Layer 10 of a small transformer language model trained on English Wikipedia (16 layers, counted from 0, width 96).
A neuron's activation on a vector x is GELU(weights . x), where the dot is the dot product.
The model reads these tokens: "47" " was" " created" " as" " a" " result" " of" " a" " mer" "ger" " of" " the" " B" "40" " and" " B" "78" " on" " September" " 8"

The vector x that enters this layer's MLP at each token. A number n stands for n times 0.05.
0 "47": -16 12 -50 -5 13 16 33 -3 6 17 6 19 28 -8 -21 -18 -3 4 -62 0 -26 14 6 -7 -9 26 54 -9 21 2 -11 53 3 -41 23 -22 -8 56 -3 89 -38 -14 0 10 -46 23 -1 10 -22 -10 18 -15 6 35 6 25 -3 29 15 -29 -1 25 -14 9 20 15 -19 -56 23 -14 4 -11 -20 11 -22 55 -2 3 -9 -4 4 0 -14 -43 -23 -10 -33 24 20 -31 -4 -3 -38 -13 -13 1
1 " was": -6 10 -22 32 13 17 38 1 -19 0 11 10 25 -24 -35 -12 19 -2 -70 -16 -35 24 14 10 -17 33 42 8 32 11 -5 29 13 -19 18 -28 9 38 -21 92 -52 -26 -8 -4 -15 32 -4 8 -43 6 1 -10 6 33 -4 4 -22 50 19 -20 -9 20 -1 -3 1 9 -24 -41 7 4 2 6 -5 10 -5 46 -7 -5 0 -5 21 0 -8 -47 -2 -15 -22 12 14 -45 -8 -23 -18 -5 -10 -4
2 " created": -18 1 -36 16 10 -7 47 16 -9 -7 1 -20 39 -6 -6 -18 21 -40 -32 14 4 -24 20 59 16 34 56 -11 49 37 12 39 -3 -24 16 -14 -16 10 -20 40 -15 -11 -11 -9 11 11 9 2 -27 11 -4 -24 -17 1 1 28 -20 32 37 -2 -2 15 -35 -18 3 -5 -27 -71 1 -15 -31 -1 -21 -5 -46 35 -15 10 -11 54 53 25 12 -54 -28 -21 -28 17 2 -2 -2 -34 -16 9 2 1
3 " as": -19 -11 -25 26 14 3 33 27 -15 -13 7 -27 31 -4 -8 -24 20 -18 -23 1 2 9 31 17 -16 58 31 -4 9 32 19 34 -2 -28 -3 -30 -2 35 -33 90 -39 -31 -13 -16 14 15 5 12 -40 32 -11 -28 -5 -9 3 22 -30 33 1 3 -21 20 -21 -7 13 -7 -26 -55 -10 -3 -17 -1 0 -13 0 37 21 -16 -32 59 35 4 -8 -55 8 -26 -11 31 7 -21 -1 -24 19 -5 -10 10
4 " a": -13 -24 -28 8 17 3 21 25 3 10 10 -37 47 -21 -8 -11 43 -28 -65 -24 0 -9 43 38 -12 26 32 -3 9 3 -7 39 9 -24 -16 2 4 10 -52 47 10 -16 2 -23 -5 -16 4 1 -36 17 -8 -12 19 -3 -34 13 -42 42 11 -12 -17 2 -3 -17 15 -21 13 -49 0 5 -30 29 -3 -1 9 36 -18 -26 -33 73 43 43 13 -36 -6 -25 -16 8 19 4 -20 -15 13 13 14 22
5 " result": 8 -21 -52 1 21 6 42 10 -3 9 -2 -48 14 28 7 -22 -9 -13 -52 -27 3 -24 50 35 -25 3 21 49 24 22 -9 49 -8 -25 -5 28 -46 34 -8 6 -4 29 -1 6 3 13 16 -46 4 34 -21 -21 -6 12 -1 28 -41 47 5 -14 5 18 -13 -35 6 -22 -42 -47 -2 3 -46 -5 11 -21 -26 28 -19 -24 -7 53 66 29 11 -23 -28 -2 -24 13 15 -16 -3 -17 16 35 3 6
6 " of": -4 -7 -22 30 6 11 47 25 -9 12 2 -18 23 -26 -3 -16 -14 -22 -53 -11 -39 16 21 20 -23 45 26 -1 11 31 12 18 -4 -39 10 -7 -8 20 -47 82 -34 -26 4 -2 -19 8 0 0 -41 11 44 -20 1 26 7 5 -40 51 36 -8 -18 -18 -21 -19 26 8 -8 -20 22 -4 -24 -8 -2 3 -18 40 17 3 -3 30 36 0 -5 -24 1 -23 -5 6 26 -47 -10 -18 10 -5 -14 3
7 " a": -1 -21 -10 19 17 12 31 15 6 1 4 -22 51 -35 -7 -2 27 -53 -66 -29 -7 -2 30 25 -8 40 35 -7 21 -13 -6 24 17 -35 -12 19 -6 15 -55 64 -11 -15 27 -21 -11 -13 4 -5 -33 -1 7 -18 14 -2 -34 4 -31 36 28 -7 -17 -14 16 -15 -1 -21 10 -33 19 18 -19 31 -5 -11 5 33 -21 -32 -24 61 24 38 16 -31 18 -21 -3 -14 33 -3 -16 -18 13 17 -6 15
8 " mer": 17 26 -31 9 7 -16 39 -33 -5 -11 -25 -28 20 0 -20 1 -9 3 -49 -13 -11 7 74 12 -33 17 35 -21 38 5 -10 -12 27 10 -3 10 -9 52 -23 0 -42 27 29 7 29 -13 32 -33 2 17 -22 -30 4 11 -2 67 -44 5 25 -7 2 5 -7 -11 -28 6 -12 -46 -2 4 -44 21 -14 -13 -9 -25 14 -18 -18 62 56 40 23 -36 -8 -23 -19 19 19 -26 -19 10 -33 -13 9 32
9 "ger": 12 8 -16 10 -1 10 47 7 -6 19 -20 -36 30 7 18 -11 -4 -1 -36 -11 -6 -10 57 63 -23 33 15 16 34 16 -14 14 -16 -16 17 17 -45 29 8 -18 -22 26 21 8 13 18 37 -28 -9 -14 -1 -24 5 -24 -4 42 -43 71 14 -6 -16 -5 -11 -46 -22 -28 -11 -26 -13 -4 -66 -29 9 -25 -46 19 20 -19 -46 74 33 38 -7 -26 -26 -11 -13 8 26 -6 -28 -5 -23 27 15 -5
10 " of": -2 -20 -24 31 2 11 51 27 -8 -3 -2 -29 27 -13 21 -9 -5 -40 -59 -6 -20 -6 41 23 -39 51 23 -2 10 5 5 -10 4 -25 22 22 -9 36 -59 59 -20 -10 6 9 20 -1 -2 5 -42 1 42 -7 -8 9 6 15 -38 36 37 3 -14 -14 -14 -47 27 -14 7 -18 11 16 -37 6 -9 1 -22 19 38 5 -22 48 36 21 -19 -37 -10 -23 -14 -1 22 -37 -15 -10 1 1 -11 -2
11 " the": -9 -1 -25 23 17 16 29 27 2 -15 13 -34 52 -9 -5 -12 0 -49 -62 -13 -6 7 30 3 -13 34 41 -15 -10 -7 -8 8 20 -13 15 10 -19 22 -94 55 2 8 28 -11 16 2 5 -7 -26 -14 39 -15 -11 -1 -36 23 -42 21 5 -11 -6 6 -8 -14 17 -15 -9 -23 12 26 -34 14 1 -17 7 3 13 -29 -15 64 42 32 0 -26 5 0 -18 -14 24 8 -12 -8 5 0 -3 8
12 " B": 31 -21 -42 -16 -28 19 22 11 15 -10 -12 -17 35 -14 -8 -25 -16 -64 -34 -19 19 -23 34 8 -28 62 38 -35 -15 -6 -26 9 24 -33 -4 38 -9 62 -16 24 5 28 7 -15 20 -10 35 13 -11 -10 3 -8 13 7 -28 19 -44 29 16 23 -5 29 -7 -27 16 -15 -14 -23 -4 42 -37 14 -33 -30 12 26 5 -12 -2 55 -8 37 3 -35 23 -9 -11 0 32 -18 7 -23 -50 -2 37 10
13 "40": -3 4 -35 -37 5 13 50 -2 -22 0 -3 3 36 8 24 -34 -2 -27 -15 -25 47 -19 39 -5 -14 47 51 11 -22 -22 -5 0 -11 -31 18 21 -46 54 -31 22 12 1 7 -6 -7 4 31 -9 7 5 27 10 -2 56 13 47 -40 4 3 5 18 41 -29 -50 28 -29 13 -20 14 5 -45 -7 -21 -37 -24 23 -19 -41 -38 44 13 22 -21 -34 -15 19 -18 -7 33 5 44 -7 -50 -23 -9 -4
14 " and": 11 -23 9 30 2 5 63 59 -37 -8 -23 -6 28 -8 2 -42 -8 -34 -26 -7 -8 11 47 21 -52 45 31 9 11 -26 -23 14 33 -35 -8 -14 -25 43 -40 9 0 8 6 3 12 -3 30 6 -13 23 41 -16 10 37 2 2 -23 23 -15 18 1 -1 15 -51 12 -18 -9 -16 -1 -3 -11 6 -54 3 -1 10 6 -4 -31 36 48 35 16 -63 -23 -11 -16 -13 26 13 16 -36 2 -42 -17 -6
15 " B": 21 -16 -35 -19 -20 25 21 19 9 -3 -22 -15 39 -15 7 -21 -8 -65 -38 -11 5 -25 41 17 -22 80 28 -32 -22 -18 -27 15 35 -28 -13 27 -17 54 -12 6 8 36 3 -15 18 -10 35 17 -8 -19 4 -3 7 10 -23 20 -41 30 17 5 -16 29 -6 -28 7 -24 -8 -21 -10 35 -24 7 -42 -20 6 35 -5 -4 5 61 -14 44 6 -46 26 -18 -13 0 32 -7 12 -14 -41 -8 32 2
16 "78": -3 -1 -21 -40 3 21 52 18 -17 -6 -15 19 47 -2 21 -32 -3 -26 -13 -1 35 -7 59 19 0 56 54 2 -20 -11 -3 12 5 -35 14 8 -11 46 -28 16 7 1 7 -7 -31 1 28 -12 -3 12 19 10 2 51 -1 25 -32 1 9 22 -2 39 -28 -41 24 -36 24 -24 6 -2 -40 0 -47 -31 -26 18 -35 -39 -31 48 22 13 -15 -57 -32 7 -21 -19 42 15 33 -11 -50 -34 -27 6
17 " on": -19 -28 -18 38 18 3 86 1 5 -17 -14 -2 18 6 18 -21 -1 -17 -5 12 -15 25 46 14 -45 51 10 2 16 -16 29 4 -6 -12 10 21 -18 38 -57 59 -9 -8 8 10 0 -20 -10 13 -4 25 39 -25 -9 19 30 15 -50 23 14 5 -24 -16 7 -37 24 -30 -23 -10 0 -5 -11 4 -30 -3 -4 8 -19 -50 -56 47 42 13 11 -28 -20 7 2 -2 14 -15 -20 -16 -18 6 -24 -17
18 " September": 3 -2 -16 38 15 17 59 -43 36 6 -22 -7 32 10 -26 -13 -35 -47 -13 2 28 9 12 35 -2 63 28 -6 5 -31 22 23 -11 -29 6 21 -35 39 -18 18 -9 31 5 -5 -17 0 -6 5 -20 -15 39 -21 -20 21 15 20 -23 30 -6 -13 -32 14 27 1 -10 -35 -72 -38 3 17 -45 7 -31 -36 -15 14 -4 -20 -49 33 26 36 -2 24 -17 26 -8 -4 3 -34 27 -27 -5 -6 18 0
19 " 8": 9 0 -20 -8 23 13 45 -9 19 21 -19 -1 -6 29 -12 -8 -25 -58 -30 2 -7 25 -12 29 14 24 35 8 7 -12 14 21 -27 -29 3 27 -22 27 1 3 -20 29 3 6 -54 -5 60 4 3 4 41 -16 4 0 30 35 -31 19 4 -14 -41 25 17 -13 28 -21 -47 -25 -7 32 -53 -1 -22 -32 -14 7 -5 -24 -37 62 16 37 -39 -13 -1 15 -52 -23 22 -40 46 -26 27 0 -8 -11

Each question shows the input weights of one neuron of the MLP. A number n stands for n times 0.0046.

n79: -29 8 45 -3 24 25 15 26 16 -11 -14 2 -8 23 -9 -40 29 -36 32 45 -1 56 -9 -37 27 -2 -10 -19 -16 15 37 -31 -6 1 -6 22 -1 -1 -31 1 -25 -8 20 17 -31 25 -37 13 -18 -27 34 32 20 -25 15 1 21 -10 -6 -8 -45 14 2 7 -32 -1 13 -10 1 8 14 28 -23 2 6 -16 -1 -10 25 -3 3 -2 -2 27 5 8 5 -1 -14 -6 25 -10 -9 -32 -14 -3
Its three highest activations, in order, are on tokens 18 " September", 19 " 8", 17 " on"

n172: 52 -6 -23 -47 9 -19 42 -4 1 -15 0 3 11 18 9 -5 6 -9 66 15 14 -12 -4 -24 8 16 -46 -19 -1 14 -11 50 32 -3 -5 -7 -65 -18 11 45 16 -13 10 -10 -13 -1 22 -11 -1 -6 -33 10 -53 -42 -12 20 10 8 -8 -27 -39 32 21 5 18 -28 -4 -15 -6 3 -4 25 12 -5 21 -37 -7 44 -9 -3 -13 -10 -1 12 -22 12 -4 -17 -23 24 0 -12 -5 20 -17 31
On which token does it fire most? 18 " September"

n75: 25 -22 41 5 90 10 40 -24 -24 -1 13 -12 18 -17 27 30 -8 7 -10 -32 -10 -12 -31 10 -38 -32 -12 14 -28 12 26 -11 4 29 59 3 23 15 43 6 6 -4 16 -46 -25 22 -19 -23 -7 41 -32 -40 -8 1 0 -23 -12 -4 -5 -18 26 -16 -26 8 -14 28 25 1 22 -23 -22 9 19 -19 12 -3 -46 -22 14 -17 -41 -8 7 8 18 -6 -11 3 -15 13 -4 3 33 15 18 14
On which token does it fire most? 5 " result"

n216: -39 -9 16 1 -3 -4 -6 0 -46 -22 -9 24 13 15 17 11 -9 -12 12 2 -14 4 -1 10 1 2 4 -26 21 -7 -13 18 6 27 -15 -3 25 18 10 23 32 -20 -29 -11 -10 -16 -11 34 -36 -16 28 -17 30 -26 4 13 19 12 -25 -12 10 -22 6 29 11 24 20 11 -5 20 14 7 22 -30 8 9 26 34 -40 37 -3 13 12 -6 15 -7 -42 -8 -12 -21 32 -17 -23 -17 -10 12
On which token does it fire most? 3 " as"

n364: -3 -17 1 24 -17 -43 31 24 -12 5 73 9 0 47 15 26 16 -7 19 10 -38 -4 -33 -17 13 8 9 1 5 25 -21 -2 -21 14 -36 0 -16 -10 34 4 17 25 -9 29 23 -18 -4 8 5 -29 2 18 24 28 11 11 -14 2 -3 17 -45 11 -17 -6 16 -3 -6 -9 -21 -2 3 14 31 -20 30 -53 -51 -45 23 -43 9 -14 4 -13 -5 -45 -42 -11 -26 7 17 -6 45 -29 -5 -28
On which token does it fire most? 19 " 8"

n67: 28 9 10 8 10 -4 46 -21 -19 29 16 9 -27 35 12 -61 13 11 10 25 20 -19 -45 -23 0 -22 -28 -6 -3 24 -22 30 4 48 -11 26 -10 6 25 11 -21 -28 -26 9 -18 2 -3 43 -38 -6 12 -28 8 -9 -22 -20 7 16 12 -5 -26 -20 -12 29 -10 36 -49 30 54 -5 12 -1 1 -12 -8 49 -7 -11 3 -4 4 -35 10 5 -11 8 -31 -12 -21 -19 15 15 -25 34 -30 -3
On which token does it fire most, and how strongly? 0 "47", at about 1.6

n195: 6 -28 23 11 26 11 -9 -28 -22 -48 16 7 -1 -31 15 26 33 24 1 -9 2 -16 -51 9 8 24 28 -19 -17 23 -1 -20 17 19 34 4 28 12 -10 10 -6 -15 -2 -10 -26 -1 18 24 -12 -31 -22 -1 -22 -18 38 25 -31 -4 -2 18 -19 28 -2 -1 -11 67 3 -27 -18 -4 23 -36 -29 4 -4 -36 41 23 30 4 19 -21 -4 27 -26 -38 33 -40 -46 -9 19 21 26 26 30 -3
On which token does it fire most, and how strongly? 3 " as", at about 0.16

n313: 11 -44 18 -42 7 -23 15 -46 42 -5 6 6 54 5 5 19 -2 3 36 -5 1 -38 -14 0 9 -5 -21 -22 -23 -3 10 -22 1 -7 -3 -14 -14 5 -14 -2 14 -2 25 -23 24 -10 -30 -5 -5 -35 -8 33 26 -1 -10 8 16 35 9 25 -1 -8 -7 -1 14 23 -5 13 7 6 -13 14 -9 -21 5 33 33 -2 -23 -13 -8 22 23 4 2 6 -35 -6 -15 10 3 -2 -4 -26 10 -12
Its three highest activations, in order, are on tokens 12 " B", 15 " B", 18 " September"

n259: -19 -18 20 27 4 29 -31 -8 5 44 -12 4 31 -17 -1 -6 15 -15 3 26 -24 26 -6 0 13 57 40 23 -7 -8 -11 -24 18 -4 -53 30 -23 -41 -4 -3 19 -22 -26 41 28 -3 -9 35 -37 -17 9 17 1 30 -12 -12 43 -22 -23 5 12 -50 -24 -13 -25 13 -9 25 26 -3 4 -22 14 13 -22 -13 -36 -4 16 -17 -15 -7 46 3 25 4 -15 6 3 -13 -24 -4 -16 5 -10 -35
On which token does it fire most? 7 " a"

n224: -6 -10 -4 30 -4 7 14 5 -46 4 20 52 -20 -28 -10 3 -41 18 -12 4 29 -11 -43 -45 12 41 -10 -8 19 3 15 24 -36 7 -1 26 10 14 -49 -2 1 19 2 4 24 29 6 3 3 9 29 9 -13 23 16 -37 14 -13 2 28 9 -3 -13 -11 -6 -1 -7 -29 -48 -1 19 19 3 4 -10 -22 -24 -2 32 -18 -2 28 19 12 -20 -7 4 -9 -22 21 -6 12 -15 -7 -3 9
Its three highest activations, in order, are on tokens 14 " and", 17 " on", 18 " September"

n168: 12 -38 39 16 17 13 -10 41 49 7 -52 3 13 -6 -21 -16 -35 -17 13 24 -32 4 -18 -23 40 -1 -10 5 -4 7 -13 2 -46 4 -8 48 27 34 -1 22 10 6 -17 41 26 -5 -23 -22 -27 1 2 -24 15 -4 10 9 -9 -1 -10 -3 -3 -26 -9 19 40 13 13 7 -12 16 -4 7 9 -13 0 -20 9 10 17 -32 -21 8 -22 19 -15 -7 10 -31 31 32 -40 0 -2 -4 0 4
On which token does it fire most, and how strongly? 10 " of", at about 0.16

n323: -9 9 -24 13 5 34 9 -18 -12 -58 -18 -1 7 -3 -22 -13 -17 10 6 22 -3 8 -34 2 6 -37 9 12 41 -31 29 55 -17 20 55 -29 -1 -29 29 20 -11 -40 33 -23 -41 -5 -7 36 8 22 -10 11 13 -14 10 33 20 20 6 -37 -19 41 11 -8 -8 21 -25 -13 -11 -15 -19 -39 -2 -7 7 -1 6 8 12 -27 -43 -33 5 24 11 4 -26 8 -8 -26 -14 6 3 26 -7 9
Its three highest activations, in order, are on tokens 0 "47", 1 " was", 19 " 8"

n2: 5 -23 0 2 -8 -26 7 -40 -16 -37 43 -7 -28 -33 -11 64 9 -15 -14 38 8 4 5 4 -30 -46 26 -16 -12 2 45 9 20 43 -43 -21 -27 21 34 29 -32 25 36 14 -13 -14 -4 -4 -36 9 -58 4 40 -32 16 16 13 0 -70 -31 40 -9 26 4 -3 23 10 -36 46 -38 5 22 24 2 -5 17 7 9 15 -7 20 31 -10 8 17 47 21 -4 17 6 5 20 21 -29 8 -5
On which token does it fire most? 8 " mer"

n252: -28 8 -12 6 25 -20 -45 1 9 -15 9 3 1 10 3 -5 39 -19 5 0 -16 14 -28 21 45 -26 -24 -6 -27 28 13 -48 31 -14 -2 -16 -9 34 9 -6 56 49 -37 -16 -36 29 -13 -40 9 -6 -11 -10 20 10 17 -34 -15 -35 28 -55 1 17 7 -14 12 23 7 -24 16 -25 6 18 -32 19 -36 -6 -2 33 14 8 9 17 60 0 12 -26 -14 -16 -21 -7 6 31 -5 20 18 -16
On which token does it fire most, and how strongly? 2 " created", at about 0.26

n44: 34 -40 -31 56 -30 -8 -11 1 -38 -1 8 -14 29 30 10 30 38 9 -3 -45 11 11 -25 10 20 2 -16 59 3 4 -1 -35 -37 23 -13 -11 22 29 4 19 31 4 30 -4 -45 -1 -27 12 -20 27 -42 -14 8 -46 18 -1 14 -8 -9 -11 -1 36 -11 44 -1 -27 32 -23 26 -21 -15 38 2 0 39 -10 -38 28 10 2 1 20 11 14 23 -21 -24 -29 10 -9 -6 -5 -4 -31 5 -18
On which two tokens does it fire most, strongest first? 4 " a", 7 " a"

n33: 20 -10 33 5 60 -26 -39 -13 -6 24 23 -21 -25 -5 -36 15 34 4 -15 1 -19 35 -26 -6 45 -9 2 17 15 -28 -6 -23 -18 21 -12 -20 11 -5 -9 2 -22 -1 -53 9 23 20 22 8 1 -26 14 5 6 2 58 12 14 7 25 7 -57 -5 -23 -35 -7 42 -27 -13 -2 4 -2 11 -12 39 -14 -30 -16 21 -9 -12 -31 19 -35 -5 8 21 -27 -6 7 15 7 22 -9 25 -20 38
On which token does it fire most, and how strongly? 19 " 8", at about 1.1

n221: -24 28 19 26 1 25 7 -2 -4 -4 25 -8 -25 -32 -35 -11 -28 3 30 -17 -14 27 12 -1 6 18 -37 -59 -9 -20 32 -2 -32 -39 36 -14 18 -24 19 -7 -39 10 3 14 24 27 -3 29 -16 26 17 17 -24 -16 10 -20 31 8 9 19 1 12 -1 -4 11 -9 -20 -1 7 -16 27 12 20 1 25 4 -44 -17 -24 23 -39 -53 22 -19 36 5 7 34 -36 -9 -30 17 -41 8 1 48
On which token does it fire most? 3 " as"

n232: -34 21 -35 15 -26 42 40 -14 -3 -29 -5 0 10 -10 29 13 12 -27 -38 33 -29 -20 9 -29 16 -43 32 10 6 2 10 7 11 5 41 -32 -29 -16 37 0 -19 -23 -12 -6 9 -10 -5 2 -34 -29 0 -14 12 13 -39 -10 -12 22 12 -26 -42 -1 -19 -16 5 17 11 -21 -6 10 23 2 6 15 29 11 44 -21 3 -28 -12 -6 30 8 24 -3 3 -19 10 -21 -5 16 -3 27 8 16
On which token does it fire most, and how strongly? 1 " was", at about 2.8